Layer 10 of a small transformer language model trained on English Wikipedia (15 layers, counted from 0, width 64).
A neuron's activation on a vector x is SiLU(gate . x) times (in . x), where the dot is the dot product.
The model reads these tokens: "." " In" " " "1" "8" "4" "7" " the" " B" "ish" "op" " of" " I" "v" "re" "a" " s" "ent" " the" " Ar" "ch" "b" "ish" "op" " of" " D" "ubl" "in" " for" "t" "y" " p"

The vector x that enters this layer's MLP at each token. A number n stands for (n - 500) times 0.013.
0 ".": 350,315,521,511,476,400,379,540,423,507,312,368,478,520,493,512,537,507,460,495,450,615,407,645,474,541,387,639,618,488,332,729,497,560,480,653,458,531,616,436,766,418,492,533,538,462,493,589,567,494,790,527,434,507,344,593,532,472,483,565,669,559,644,478
1 " In": 442,400,517,558,547,236,438,457,499,456,449,342,476,598,440,535,409,455,427,520,661,607,400,576,637,403,486,546,443,578,297,665,581,581,523,594,451,641,460,471,666,544,317,431,409,431,650,483,608,449,708,449,516,616,332,746,487,421,565,483,464,463,495,473
2 " ": 454,526,476,506,528,413,527,529,552,520,440,345,714,509,542,511,408,514,558,483,512,406,585,630,627,219,488,592,467,552,533,613,693,475,377,712,399,504,622,390,434,589,466,433,336,376,518,595,570,490,719,537,527,483,458,448,639,601,580,424,447,534,668,690
3 "1": 658,557,488,493,447,463,596,531,513,536,469,393,493,350,449,525,457,439,478,591,385,163,619,531,560,433,428,663,488,567,526,625,460,620,519,578,362,539,620,611,360,636,525,396,487,396,472,461,652,633,677,634,573,419,506,442,599,485,600,344,481,514,627,707
4 "8": 530,624,406,377,366,506,656,580,465,479,423,421,435,508,555,585,370,494,382,673,344,296,546,528,632,384,367,573,349,575,580,565,467,478,394,647,483,595,587,588,507,667,521,536,497,421,597,465,536,584,746,604,681,445,526,455,616,546,525,381,655,481,548,619
5 "4": 419,440,441,326,405,556,653,479,479,540,518,388,472,472,589,572,437,518,357,604,458,424,616,545,476,428,317,588,257,538,516,563,525,452,420,687,472,508,499,541,662,511,445,670,426,362,573,439,461,613,600,681,686,320,495,437,577,642,486,348,638,499,643,550
6 "7": 498,514,465,443,430,490,553,499,423,446,508,313,373,446,532,597,350,585,433,394,503,507,491,599,560,408,365,475,339,581,518,606,655,387,499,630,544,510,489,330,638,429,549,557,468,358,603,435,463,600,691,718,603,307,386,506,593,554,570,587,606,561,319,594
7 " the": 413,468,481,522,627,586,440,515,470,496,582,355,407,508,459,433,466,627,438,503,495,642,328,550,590,485,455,489,515,462,396,884,597,271,583,542,455,525,564,603,552,700,349,511,459,429,440,537,523,506,720,451,455,538,364,646,557,553,515,461,388,388,507,529
8 " B": 516,459,555,521,553,536,429,447,453,460,631,404,542,534,550,443,340,422,495,524,439,497,430,442,562,539,540,560,472,457,502,470,651,552,437,602,392,451,533,534,451,574,446,503,425,485,485,416,528,619,976,470,331,464,505,556,500,434,591,383,575,412,593,637
9 "ish": 424,407,310,394,526,629,511,385,551,600,664,667,378,551,310,542,600,359,454,464,495,496,477,528,517,431,477,502,329,258,697,410,517,469,527,581,420,607,471,684,534,405,528,525,475,514,535,425,556,579,622,489,494,468,396,665,614,413,513,480,559,463,415,681
10 "op": 424,700,334,463,379,410,571,406,496,508,648,591,440,414,539,382,389,473,432,427,536,461,447,535,493,289,574,594,490,381,456,636,695,456,489,702,584,396,577,448,472,452,697,550,515,371,561,606,606,490,800,458,574,470,429,500,461,372,706,582,488,457,361,549
11 " of": 480,425,476,570,595,449,499,349,536,559,540,484,425,520,489,557,530,401,357,505,517,703,452,648,534,445,447,537,417,498,404,874,646,531,519,544,506,437,510,476,395,537,384,378,382,483,587,382,579,482,766,452,503,575,335,593,532,331,570,490,471,494,449,437
12 " I": 654,464,432,505,572,429,547,577,392,585,604,458,503,416,408,580,412,421,555,338,514,455,447,503,630,385,469,607,396,448,547,555,630,639,574,573,516,538,787,463,412,576,498,407,389,546,527,479,475,501,923,438,396,518,511,524,500,490,344,318,440,567,564,568
13 "v": 496,632,645,534,586,411,478,487,476,587,370,508,381,364,644,509,455,459,469,488,432,657,645,458,520,351,596,544,693,485,458,458,639,560,465,455,669,474,586,558,551,540,480,453,462,491,653,530,675,539,807,403,544,599,456,602,498,390,627,476,601,565,454,708
14 "re": 408,448,524,471,644,463,584,438,529,563,539,617,387,409,503,560,338,448,593,449,487,553,438,548,595,438,467,739,512,611,578,585,377,553,693,485,539,504,562,542,508,527,481,589,328,451,234,622,675,523,753,488,587,668,367,538,467,607,327,729,385,471,337,557
15 "a": 547,474,508,537,489,699,628,404,455,527,459,658,414,472,516,587,373,415,442,548,635,493,687,608,632,412,447,543,454,557,460,561,555,425,399,635,584,510,559,505,417,457,641,684,397,606,573,552,449,514,852,619,558,548,357,583,558,514,404,606,471,473,355,464
16 " s": 619,475,527,613,378,507,519,457,608,551,487,457,484,573,371,681,471,482,506,613,457,565,672,464,567,359,504,500,666,456,417,490,561,640,433,510,424,556,528,391,668,417,473,680,427,473,530,560,573,524,849,433,744,427,555,617,496,405,368,624,539,341,576,520
17 "ent": 554,263,344,437,406,626,538,361,578,494,317,532,553,677,537,506,512,543,663,470,508,462,596,417,520,403,415,481,602,442,418,506,366,574,606,518,457,578,275,636,464,497,389,474,577,421,487,496,478,591,676,464,525,223,256,518,528,464,420,643,463,490,651,411
18 " the": 476,423,516,532,624,577,417,544,516,512,529,410,423,515,400,465,457,611,478,524,478,631,333,535,592,555,485,513,509,432,356,916,566,304,566,575,493,541,510,612,537,663,314,519,496,462,415,527,520,525,746,469,483,580,352,621,535,538,541,472,396,409,519,536
19 " Ar": 481,546,496,501,562,380,485,507,552,553,574,492,430,582,475,450,477,446,558,458,556,587,359,479,621,566,540,691,417,485,493,486,530,681,425,551,532,549,418,585,507,546,511,477,368,576,592,394,493,564,961,427,566,479,449,650,433,650,563,337,458,428,567,579
20 "ch": 484,611,548,558,750,485,595,572,432,602,613,652,534,326,486,671,557,394,369,560,737,480,403,589,483,371,633,487,531,382,487,517,369,619,521,567,437,517,299,515,345,461,519,485,449,433,462,265,475,573,650,607,542,577,630,483,494,524,616,596,576,417,465,616
21 "b": 446,500,597,517,465,527,314,393,421,458,625,612,524,538,517,556,449,573,399,458,468,410,561,627,346,420,611,633,530,603,444,405,719,644,497,456,388,292,437,414,312,500,340,591,307,403,533,534,659,571,675,529,329,465,494,432,383,443,575,517,593,418,638,637
22 "ish": 462,474,399,365,490,502,495,370,515,558,619,597,343,610,399,740,514,437,353,348,374,591,486,436,366,486,537,297,217,397,732,440,548,411,512,475,394,615,579,527,467,537,553,598,334,433,593,457,554,552,668,458,512,436,430,487,644,460,435,634,550,516,349,577
23 "op": 466,625,358,480,342,372,560,501,490,485,642,552,452,437,503,452,346,530,428,460,570,448,427,605,485,306,634,554,404,439,410,666,728,419,470,628,600,392,611,528,470,471,624,614,513,424,549,644,550,555,806,476,607,512,449,378,390,496,606,588,529,473,336,483
24 " of": 485,451,518,543,534,461,507,356,492,507,495,470,502,466,511,561,564,430,361,472,551,690,514,640,584,400,439,473,406,574,364,835,691,504,518,468,572,440,511,473,375,582,360,366,426,458,598,448,576,457,723,430,504,608,310,537,463,338,592,540,502,397,385,397
25 " D": 581,465,532,489,512,463,466,485,373,563,551,380,616,505,550,493,436,521,531,407,383,632,472,522,648,319,532,559,429,601,557,451,659,599,555,530,402,512,690,564,492,539,626,449,451,490,495,507,473,549,974,515,492,490,430,546,504,424,627,420,509,461,550,587
26 "ubl": 460,466,511,479,678,512,582,541,476,614,447,582,458,541,476,376,401,481,417,421,489,686,703,510,610,443,491,660,454,369,515,456,357,664,404,550,420,376,514,713,496,608,430,196,574,595,481,551,345,554,644,536,420,415,339,651,434,446,225,514,673,509,405,463
27 "in": 492,546,485,577,496,414,644,478,469,532,494,577,521,344,570,564,446,590,505,448,523,709,639,607,693,362,451,582,289,490,444,586,436,581,426,641,631,523,389,359,483,344,454,567,436,474,492,695,592,565,862,532,536,492,417,645,455,479,562,477,483,377,490,506
28 " for": 456,437,516,561,570,340,552,374,498,446,492,403,517,516,518,510,459,543,482,479,494,748,481,644,625,486,426,533,527,527,343,715,551,583,539,591,581,507,638,514,429,422,200,394,534,543,516,578,557,483,784,508,507,505,270,643,473,376,522,549,489,474,583,437
29 "t": 356,410,542,517,502,568,472,553,538,515,273,491,488,565,644,417,491,364,529,468,471,442,418,571,795,354,543,369,510,424,510,578,535,621,492,625,370,464,667,488,377,538,498,392,406,498,457,538,588,575,784,535,589,295,350,504,470,467,340,523,434,668,362,482
30 "y": 324,529,418,493,505,307,512,602,594,383,461,647,490,419,430,436,474,436,612,549,448,453,344,515,476,518,469,615,527,500,420,727,628,555,503,584,621,510,514,468,520,545,570,702,483,436,425,454,446,550,826,546,639,336,375,491,585,538,523,353,364,524,362,517
31 " p": 500,415,582,438,460,584,487,502,630,531,528,401,620,559,391,539,436,498,479,676,487,265,488,440,383,419,553,492,363,281,355,463,644,580,547,465,400,542,557,508,520,487,460,587,490,497,597,606,421,562,927,405,524,405,496,508,469,537,544,572,421,447,468,527

Each question shows the input weights of one neuron of the MLP. A number n stands for (n - 500) times 0.0012.

n35 gate: 339,508,684,672,388,557,596,524,295,484,455,278,547,641,468,263,440,439,588,692,443,506,381,575,795,387,548,414,265,563,539,532,429,698,530,360,399,761,442,270,477,482,414,267,592,600,478,678,427,577,324,613,394,453,658,660,636,577,535,575,619,672,547,615
n35 in: 516,622,412,485,608,590,789,692,632,575,412,310,590,385,333,272,456,575,442,467,364,567,498,625,694,555,666,418,81,483,470,420,262,383,548,529,507,473,542,485,580,718,529,715,545,374,582,432,545,408,406,415,520,557,470,607,636,573,326,491,452,411,455,589
Which token does this neuron like most? 4 "8"

n169 gate: 596,293,438,706,562,311,371,411,381,483,336,236,677,499,593,586,493,357,549,546,438,672,329,392,369,500,569,466,567,699,486,459,305,496,801,617,339,350,404,583,584,562,541,575,454,589,507,651,625,478,465,359,498,429,538,497,477,469,399,520,444,224,628,606
n169 in: 624,553,437,285,281,333,673,672,510,471,453,538,323,477,611,488,358,458,561,217,595,565,354,402,366,459,285,417,275,628,485,433,503,640,528,430,387,522,629,357,483,448,584,453,406,694,675,494,347,353,574,663,554,381,528,548,558,469,489,506,557,452,550,506
Which token does this neuron like most? 25 " D"

n21 gate: 580,626,552,643,522,296,418,437,483,467,439,277,589,661,492,652,497,747,429,654,503,360,476,424,478,538,627,503,301,403,439,305,483,516,442,396,530,463,516,551,331,699,385,402,712,366,336,501,394,506,302,448,346,584,605,564,356,554,221,335,440,393,367,707
n21 in: 785,456,445,451,268,608,443,545,432,586,699,544,624,476,642,477,280,543,470,365,305,482,374,689,528,668,355,468,428,386,548,624,476,469,382,608,332,275,584,608,375,380,539,556,700,488,289,407,476,459,585,505,457,342,593,584,520,381,222,480,331,608,544,508
Its three highest activations, in order, are on tokens 26 "ubl", 13 "v", 1 " In"

n146 gate: 564,610,456,444,600,388,457,370,326,566,455,314,357,592,311,13,540,603,598,529,344,368,399,481,168,409,595,537,480,358,664,270,433,450,562,428,490,754,556,239,498,401,295,446,548,303,340,442,533,630,419,440,553,550,646,585,569,443,569,423,628,465,512,437
n146 in: 511,508,546,528,387,590,580,382,367,254,443,411,244,673,509,517,634,338,565,486,542,367,630,581,503,575,534,381,539,234,697,464,566,552,472,649,437,747,489,347,413,467,445,168,603,300,443,458,502,530,498,668,624,736,323,542,479,558,459,431,629,668,525,284
Which token does this neuron like most? 9 "ish"

n179 gate: 395,509,637,292,618,593,425,534,529,305,451,590,643,347,448,517,496,583,559,654,384,747,279,465,442,514,680,372,603,717,381,396,489,489,513,459,485,485,620,473,344,388,497,423,324,515,157,698,731,608,517,488,592,556,564,547,455,466,480,413,552,554,286,277
n179 in: 465,393,499,478,699,481,391,597,460,679,691,497,629,457,379,572,453,497,525,496,298,582,349,486,355,715,449,597,548,346,652,581,477,514,398,545,598,554,336,351,423,528,413,404,467,702,497,520,589,533,430,614,604,540,425,367,356,324,306,247,423,506,413,470
On which token does it fire most, and how strongly? 14 "re", at about 1.1

n118 gate: 541,647,358,496,425,394,676,406,366,577,563,404,364,439,397,660,445,459,448,649,666,564,425,472,340,663,471,666,574,541,680,587,528,720,496,605,511,597,588,187,587,638,582,567,640,516,383,464,437,224,441,469,229,540,477,655,395,365,637,477,539,633,513,356
n118 in: 493,373,569,783,495,318,581,685,471,517,662,584,618,423,532,505,491,569,587,297,322,428,503,465,443,742,598,470,582,680,322,460,541,637,668,505,532,350,677,516,570,328,665,634,378,367,487,664,402,383,460,537,487,549,445,442,446,519,516,465,742,393,454,508
Which token does this neuron like most? 0 "."

n188 gate: 561,573,412,518,285,438,661,638,717,535,369,404,533,403,524,406,404,550,624,527,570,301,403,542,470,669,699,352,440,546,534,471,521,563,656,348,629,671,601,525,410,510,509,468,566,424,672,572,433,551,486,281,545,419,323,654,434,625,477,536,380,457,608,384
n188 in: 649,705,550,197,389,459,696,678,451,630,564,513,573,601,519,381,534,581,405,505,385,604,570,592,582,338,553,618,624,496,523,502,558,740,553,331,582,429,558,600,554,475,599,517,511,468,421,502,536,504,492,457,525,371,417,626,434,581,441,582,469,351,327,595
Which token does this neuron like most? 23 "op"

n114 gate: 539,551,624,619,462,515,386,510,610,580,606,250,595,433,349,514,549,435,380,403,302,499,389,731,494,554,565,567,742,423,628,501,381,366,664,461,573,401,675,481,517,495,647,556,694,649,561,548,659,423,304,733,458,689,488,613,672,325,698,477,527,468,549,468
n114 in: 512,468,637,502,628,444,471,586,574,381,596,689,493,537,450,540,490,376,537,460,505,431,640,621,425,587,578,624,533,381,420,443,470,507,462,872,552,525,512,210,507,252,788,555,292,561,562,388,701,565,474,354,463,652,561,476,384,422,371,611,506,533,592,708
Which token does this neuron like most? 0 "."

n63 gate: 497,443,647,313,452,460,572,642,475,547,400,339,352,635,540,486,749,475,240,615,551,590,538,425,299,622,456,436,468,324,435,561,413,508,463,496,514,501,587,539,360,745,522,421,605,613,489,647,531,511,288,339,607,671,670,555,719,599,799,612,590,399,550,562
n63 in: 381,571,677,458,664,417,599,500,507,352,705,490,486,739,450,693,549,350,745,472,535,432,511,640,395,604,268,646,210,711,377,551,444,720,722,295,503,568,365,341,390,567,342,534,558,226,477,498,406,486,551,290,369,375,423,462,470,633,357,520,632,78,412,539
Which token does this neuron like most? 10 "op"

n136 gate: 389,689,622,553,472,532,339,241,627,461,391,422,476,574,439,471,278,660,516,510,627,519,636,344,687,532,362,631,450,514,658,384,246,524,502,474,812,605,614,363,744,488,386,537,660,673,248,561,573,356,450,472,334,538,403,600,578,634,535,343,693,663,661,514
n136 in: 359,513,855,409,543,472,489,646,221,529,484,657,303,513,644,711,526,483,407,550,670,579,609,558,598,372,518,462,588,414,322,468,433,538,472,680,497,403,443,405,569,677,429,609,538,729,417,571,607,408,477,737,403,446,765,505,490,362,362,453,602,475,448,385
Its three highest activations, in order, are on tokens 26 "ubl", 0 ".", 27 "in"

n53 gate: 564,389,253,422,491,594,261,541,657,221,637,349,572,553,449,515,683,453,328,557,703,554,687,530,509,539,579,464,522,518,444,587,561,411,416,650,728,647,595,461,367,723,475,394,765,469,506,269,454,592,494,563,449,519,480,619,646,520,441,418,491,413,320,314
n53 in: 407,499,550,415,418,512,405,567,431,408,348,566,650,434,575,307,437,406,642,407,503,471,592,662,495,409,551,538,332,729,447,433,450,462,505,464,320,559,449,415,397,640,397,395,220,341,388,417,463,613,495,310,610,274,449,459,480,490,632,509,575,395,590,660
Which token does this neuron like most? 24 " of"

n101 gate: 226,533,431,467,402,594,271,554,437,608,351,481,570,509,447,677,552,530,641,778,539,367,486,466,483,624,633,553,741,493,321,301,242,428,684,390,477,184,473,489,572,589,659,572,334,641,483,330,295,566,386,230,578,496,614,529,408,451,399,511,566,280,367,435
n101 in: 448,453,436,576,396,425,464,565,559,618,443,371,251,575,569,566,641,789,473,302,460,388,564,385,525,245,759,516,390,582,492,491,498,301,507,458,402,535,649,680,482,574,161,489,539,540,581,678,297,528,531,534,488,410,610,432,425,639,498,644,626,456,411,517
Which token does this neuron like most? 31 " p"

n123 gate: 541,305,565,413,477,349,165,596,485,299,499,365,518,696,500,378,666,450,530,568,425,757,381,522,416,603,575,672,595,508,613,447,352,546,457,511,673,531,461,401,579,775,595,329,619,635,580,547,409,358,538,476,466,514,566,492,394,517,241,439,440,544,419,273
n123 in: 593,439,411,504,533,670,640,582,434,362,355,439,457,411,301,423,559,636,711,336,563,313,674,507,679,560,391,285,553,339,377,543,581,497,494,684,495,570,609,510,740,502,351,588,438,369,579,549,654,393,420,401,358,578,442,453,576,378,658,582,352,571,544,538
Which token does this neuron like most? 0 "."

n59 gate: 514,638,544,433,547,489,582,411,401,485,311,546,361,534,591,406,480,417,476,409,741,547,271,284,606,611,503,465,486,586,390,416,272,506,677,471,641,498,734,464,306,311,406,373,418,755,434,634,557,333,511,510,478,518,704,789,638,507,511,464,410,576,535,449
n59 in: 428,354,464,537,574,633,500,510,356,585,486,616,481,434,457,605,533,516,492,477,246,578,550,573,365,550,443,507,409,287,566,535,482,568,503,426,572,495,576,482,346,328,299,331,511,626,554,843,348,478,612,593,468,349,441,359,610,619,452,483,166,468,537,468
Its two highest activations, in order, are on tokens 28 " for", 12 " I"

n97 gate: 670,654,493,370,462,523,284,613,428,390,454,417,729,616,441,685,618,557,666,646,609,629,401,408,446,384,208,324,506,465,674,347,381,380,713,559,682,497,509,578,458,632,343,330,388,662,497,384,524,707,383,405,331,636,329,450,397,842,679,561,237,491,569,505
n97 in: 330,455,340,494,512,307,586,491,559,294,545,604,412,479,397,606,911,465,422,448,550,457,520,452,672,321,491,380,406,695,507,554,533,534,593,293,325,337,460,665,414,384,784,611,425,547,468,624,556,533,535,411,586,477,504,614,521,455,415,456,555,524,597,557
On which token does it fire most, and how strongly? 8 " B", at about 0.39

n71 gate: 643,645,721,377,588,524,348,472,624,273,558,403,543,579,306,617,702,701,374,368,610,475,635,580,155,283,708,605,586,469,626,433,381,568,553,434,546,451,778,556,282,650,667,533,523,597,594,565,647,514,411,534,457,492,561,401,547,520,338,322,446,455,406,392
n71 in: 478,430,594,370,654,450,507,479,418,452,702,534,574,474,428,367,416,301,451,670,608,692,450,562,460,606,414,353,700,541,627,546,668,457,522,573,545,595,425,508,638,260,412,529,321,516,232,514,714,665,641,453,278,503,467,547,747,400,370,419,694,395,498,572
Which token does this neuron like most? 21 "b"

n73 gate: 739,642,465,469,656,392,550,613,394,349,633,363,553,423,545,725,463,282,579,691,366,443,439,325,305,644,438,420,601,575,467,468,618,536,598,589,716,716,583,530,566,565,456,205,489,796,529,566,731,499,480,620,409,740,851,488,544,628,480,446,685,439,572,402
n73 in: 475,471,450,451,584,611,307,482,422,391,478,503,469,688,550,371,434,593,353,642,490,573,409,282,550,428,611,400,647,560,446,664,668,322,438,396,627,584,331,337,512,467,623,460,581,574,656,597,302,700,680,576,490,711,669,438,442,535,682,464,829,673,637,548
Which token does this neuron like most? 13 "v"

n110 gate: 612,485,705,584,493,586,342,628,452,553,493,534,409,550,597,368,517,619,510,617,409,485,297,345,481,435,625,386,404,285,547,433,404,489,588,479,582,474,442,424,403,452,508,508,204,624,422,610,669,732,535,647,337,661,575,512,459,403,294,251,455,487,457,423
n110 in: 546,574,464,561,311,532,507,654,608,408,416,515,377,515,479,663,562,469,480,470,532,429,667,604,511,775,389,590,431,385,633,387,390,626,341,548,397,385,674,442,510,551,441,446,383,394,276,494,777,499,619,521,395,443,624,368,759,467,551,506,621,279,305,442
On which token does it fire most, and how strongly? 8 " B", at about 1.6

n143 gate: 524,774,391,579,442,385,477,374,535,579,549,155,311,414,566,484,572,483,637,657,482,651,527,377,489,528,431,413,693,592,414,589,492,305,552,395,621,445,524,535,616,346,446,540,414,489,624,304,406,273,350,344,549,611,739,661,616,610,476,389,435,657,389,459
n143 in: 541,576,414,636,292,244,649,594,484,336,523,664,359,259,382,541,426,492,557,458,438,697,471,641,483,717,325,532,395,475,492,319,479,670,587,559,529,417,376,566,595,531,618,556,471,439,509,276,737,417,573,573,276,366,466,388,656,265,550,457,460,468,486,496
Which token does this neuron like most? 13 "v"

n107 gate: 415,456,413,345,500,468,663,326,496,388,523,376,431,496,551,482,600,361,483,383,465,423,597,484,536,454,563,368,682,509,587,385,426,315,413,514,510,534,743,336,523,246,384,632,395,516,629,409,325,380,453,469,707,563,575,695,578,688,458,434,520,500,686,503
n107 in: 484,483,658,515,307,652,571,477,663,458,620,417,442,749,407,375,447,612,406,547,491,629,499,424,523,377,362,640,372,435,518,649,597,514,476,467,449,546,337,404,479,303,529,494,530,335,616,459,553,667,599,599,529,361,537,546,468,532,458,459,405,641,331,453
Its three highest activations, in order, are on tokens 5 "4", 16 " s", 6 "7"

n8 gate: 569,459,346,318,532,358,622,312,555,366,482,511,516,611,566,470,726,540,616,459,484,341,688,556,543,557,454,678,365,362,492,387,444,484,660,438,555,432,670,403,534,474,525,668,303,334,603,537,449,530,338,608,540,539,612,505,665,625,624,233,669,448,409,319
n8 in: 546,577,573,554,453,465,568,562,685,548,659,616,581,591,523,342,446,518,198,447,494,590,685,665,347,419,487,594,645,309,529,465,427,485,391,313,347,643,535,585,664,414,326,478,609,687,441,551,589,426,501,445,403,495,427,521,643,466,553,531,492,683,336,628
On which token does it fire most, and how strongly? 9 "ish", at about 1.1

n182 gate: 646,478,643,616,401,540,365,474,531,574,611,526,558,555,620,510,642,452,476,473,518,799,325,500,483,277,571,661,705,449,769,482,462,604,525,318,579,396,595,462,436,513,679,300,380,522,426,423,485,442,612,629,538,543,566,449,406,478,483,641,520,625,455,457
n182 in: 356,315,577,586,589,607,458,439,574,635,425,315,400,283,519,490,470,505,448,447,584,596,537,319,597,565,420,522,455,576,424,563,752,282,521,506,543,596,498,588,315,549,372,669,564,457,416,496,425,458,543,312,436,514,553,732,531,252,502,624,491,260,587,628
Which token does this neuron like most? 13 "v"

n162 gate: 482,553,449,610,544,486,451,600,683,89,370,440,604,722,492,571,667,547,424,383,443,199,584,424,303,519,399,335,592,566,498,617,387,544,464,619,502,653,811,402,474,703,385,685,444,395,339,534,362,457,393,534,408,573,578,653,456,403,594,548,468,415,315,326
n162 in: 544,631,443,749,642,410,516,675,672,515,669,474,471,678,409,462,192,562,659,528,428,545,531,376,587,750,714,433,532,449,545,341,516,520,623,682,560,554,446,603,536,596,223,501,415,472,549,489,508,535,581,412,552,584,489,451,458,391,655,405,306,363,425,490
Its two highest activations, in order, are on tokens 30 "y", 5 "4"

n72 gate: 556,392,396,427,345,457,359,436,424,312,403,227,585,656,402,483,570,530,559,530,524,464,378,450,448,389,428,604,378,596,366,447,446,385,571,301,436,463,467,608,478,650,402,457,879,394,515,434,237,465,407,423,408,556,583,654,518,454,507,363,401,351,730,489
n72 in: 465,401,528,526,588,591,450,521,437,357,628,381,518,342,586,603,636,460,548,623,520,334,510,544,448,538,447,351,476,344,529,648,527,176,529,519,250,583,499,668,510,485,406,595,581,412,619,554,607,407,412,425,471,358,622,494,694,145,532,523,576,415,518,582
Which token does this neuron like most? 7 " the"

n99 gate: 443,267,290,376,445,356,431,446,504,420,376,343,608,558,564,422,514,483,574,397,537,507,789,580,237,603,487,316,599,325,624,503,441,574,554,203,646,352,585,513,475,307,429,456,413,703,524,486,637,484,427,402,453,405,512,656,622,331,533,413,353,399,479,333
n99 in: 330,394,506,512,545,518,542,542,261,466,553,707,680,696,662,514,552,434,704,401,682,567,494,414,451,339,656,392,645,484,656,453,404,519,362,461,440,789,663,322,512,442,311,422,391,483,255,654,526,589,430,451,417,329,527,706,568,408,677,489,385,368,504,461
On which token does it fire most, and how strongly? 17 "ent", at about 3.3

n40 gate: 209,462,530,699,653,409,350,568,403,502,474,324,486,408,622,407,488,641,295,778,415,748,356,469,487,419,567,610,604,434,692,502,542,472,578,379,668,600,653,413,681,564,422,533,439,546,597,427,668,569,366,459,439,516,617,524,450,600,536,466,620,348,438,588
n40 in: 651,674,552,622,408,435,542,592,413,386,475,549,400,505,517,281,452,510,473,609,253,582,356,432,449,602,577,426,574,560,559,551,467,600,187,381,567,619,717,486,776,436,522,449,558,465,384,446,449,503,513,481,511,578,538,484,485,452,672,313,534,326,393,545
Which token does this neuron like most? 13 "v"

n22 gate: 570,392,440,582,308,386,490,648,350,357,619,629,489,806,620,661,549,559,735,518,400,700,456,451,422,524,746,507,420,379,415,354,327,406,385,603,350,423,733,279,461,431,313,331,480,425,479,637,402,534,451,600,552,450,534,597,629,414,412,465,404,467,480,539
n22 in: 510,563,589,614,538,364,459,406,345,555,559,479,523,344,438,418,710,507,451,614,446,785,462,385,477,683,598,392,457,346,515,601,467,494,312,692,569,556,654,510,594,388,437,476,463,488,825,370,499,521,468,304,326,553,551,471,383,367,424,233,577,282,546,340
Which token does this neuron like most? 28 " for"

n19 gate: 403,490,572,460,286,644,486,329,363,400,608,513,547,421,624,611,545,480,518,567,580,586,275,679,432,572,527,269,327,644,589,494,316,511,560,432,559,670,534,445,701,688,448,587,547,547,354,578,598,597,397,719,388,731,569,466,389,692,641,513,435,514,404,403
n19 in: 540,506,391,464,474,674,533,538,537,427,503,512,784,577,594,310,509,508,279,592,727,639,546,616,641,440,549,517,239,417,425,527,689,411,422,438,330,506,458,629,431,626,582,561,657,795,527,471,582,438,618,366,470,627,349,379,592,441,297,413,398,673,505,400
Which token does this neuron like most? 7 " the"

n43 gate: 477,892,502,450,579,382,519,565,534,512,404,654,680,360,283,543,333,399,426,648,657,511,312,482,414,462,638,551,317,373,526,271,452,523,509,453,592,536,407,306,395,465,692,663,414,520,575,527,288,517,331,624,521,683,635,410,494,642,782,424,489,623,344,425
n43 in: 174,554,507,540,536,423,395,372,379,471,309,540,256,365,714,530,443,624,551,471,551,377,417,710,700,504,638,508,590,241,624,426,256,569,463,648,511,359,472,462,599,282,382,438,404,469,355,527,554,482,592,416,455,475,400,602,403,560,482,568,431,559,411,496
Which token does this neuron like most? 20 "ch"

n112 gate: 393,467,628,643,225,500,373,252,596,475,594,734,579,465,538,316,580,402,532,458,321,653,589,536,353,518,320,544,473,386,449,450,307,379,322,443,726,492,409,378,637,285,541,444,607,637,227,426,423,570,291,410,727,433,624,443,320,519,809,476,472,582,505,567
n112 in: 338,724,290,511,481,391,396,790,438,631,587,482,547,402,269,418,515,575,263,532,469,536,284,716,477,434,567,553,589,422,414,449,451,346,357,741,686,519,432,487,483,593,437,534,489,403,349,604,631,489,434,555,459,539,718,461,230,460,469,672,478,429,570,180
On which token does it fire most, and how strongly? 17 "ent", at about 0.72

n137 gate: 322,511,472,494,317,303,591,430,385,404,443,536,621,496,394,422,419,377,403,585,656,249,590,514,379,437,481,518,539,620,431,328,516,330,507,475,507,239,599,378,99,423,469,478,600,501,401,475,312,426,418,475,271,650,633,319,486,525,526,724,465,482,725,590
n137 in: 558,404,788,533,404,649,453,354,603,570,624,501,437,601,381,555,697,612,478,594,549,314,467,418,577,463,497,529,378,499,556,462,477,632,566,372,464,311,343,444,654,729,556,564,252,569,640,683,445,822,571,486,603,407,522,447,377,378,684,500,431,508,333,277
Which token does this neuron like most? 21 "b"

n78 gate: 449,537,536,471,474,440,619,532,320,324,448,396,637,498,606,394,618,615,351,632,455,705,277,633,438,219,537,485,464,403,524,633,550,610,544,224,546,628,575,258,193,548,562,437,548,420,383,404,772,721,294,592,622,460,519,247,639,685,605,557,471,558,403,309
n78 in: 369,254,372,459,383,476,290,428,685,500,451,587,390,493,605,623,570,327,334,627,553,349,695,547,391,498,426,360,388,638,536,416,556,308,241,427,524,577,379,498,507,342,615,425,353,449,611,380,465,288,697,560,456,343,387,563,571,427,680,321,588,251,695,465
Which token does this neuron like most? 24 " of"

n52 gate: 425,711,404,617,400,483,616,559,532,480,439,594,582,346,547,350,476,781,518,637,351,533,304,444,554,697,415,527,398,578,678,542,423,449,442,681,587,421,638,369,492,563,675,632,572,570,644,402,542,530,531,453,524,704,385,374,499,613,464,311,409,592,472,422
n52 in: 500,553,513,348,486,404,321,470,772,572,260,318,488,598,488,476,349,460,527,440,296,583,679,533,608,648,416,434,643,643,489,485,641,491,463,598,654,472,525,520,595,307,422,392,590,440,557,469,570,408,378,320,595,400,436,583,596,300,610,451,732,620,473,628
On which token does it fire most, and how strongly? 4 "8", at about 1.6

n176 gate: 492,383,651,475,432,389,628,660,390,408,454,375,464,364,682,713,529,507,494,597,414,564,437,312,427,513,585,427,370,501,447,756,208,436,730,482,640,456,692,512,418,572,706,513,466,452,493,89,477,493,484,491,328,438,438,462,536,615,507,550,586,403,392,320
n176 in: 662,301,451,609,528,621,578,587,439,504,436,598,428,357,484,645,481,615,523,562,663,535,480,466,587,663,548,490,297,523,421,462,523,486,535,552,688,240,180,361,421,427,578,709,599,524,504,709,527,555,596,585,573,665,623,489,510,579,426,486,466,505,632,621
Which token does this neuron like most? 20 "ch"

n82 gate: 489,647,606,581,399,764,541,601,650,413,590,433,599,557,467,450,437,544,258,583,630,383,299,565,587,548,519,486,739,368,548,523,468,329,576,544,549,437,537,458,457,316,466,373,832,516,292,343,369,402,323,396,447,527,462,446,680,690,469,424,505,579,733,386
n82 in: 409,421,595,449,302,504,486,632,609,657,317,486,723,486,655,726,535,465,582,558,632,382,434,601,508,773,581,567,365,441,774,445,282,565,707,583,665,488,361,491,285,580,538,516,407,345,474,615,615,563,530,482,375,472,372,502,529,622,342,551,581,563,521,365
Which token does this neuron like most? 10 "op"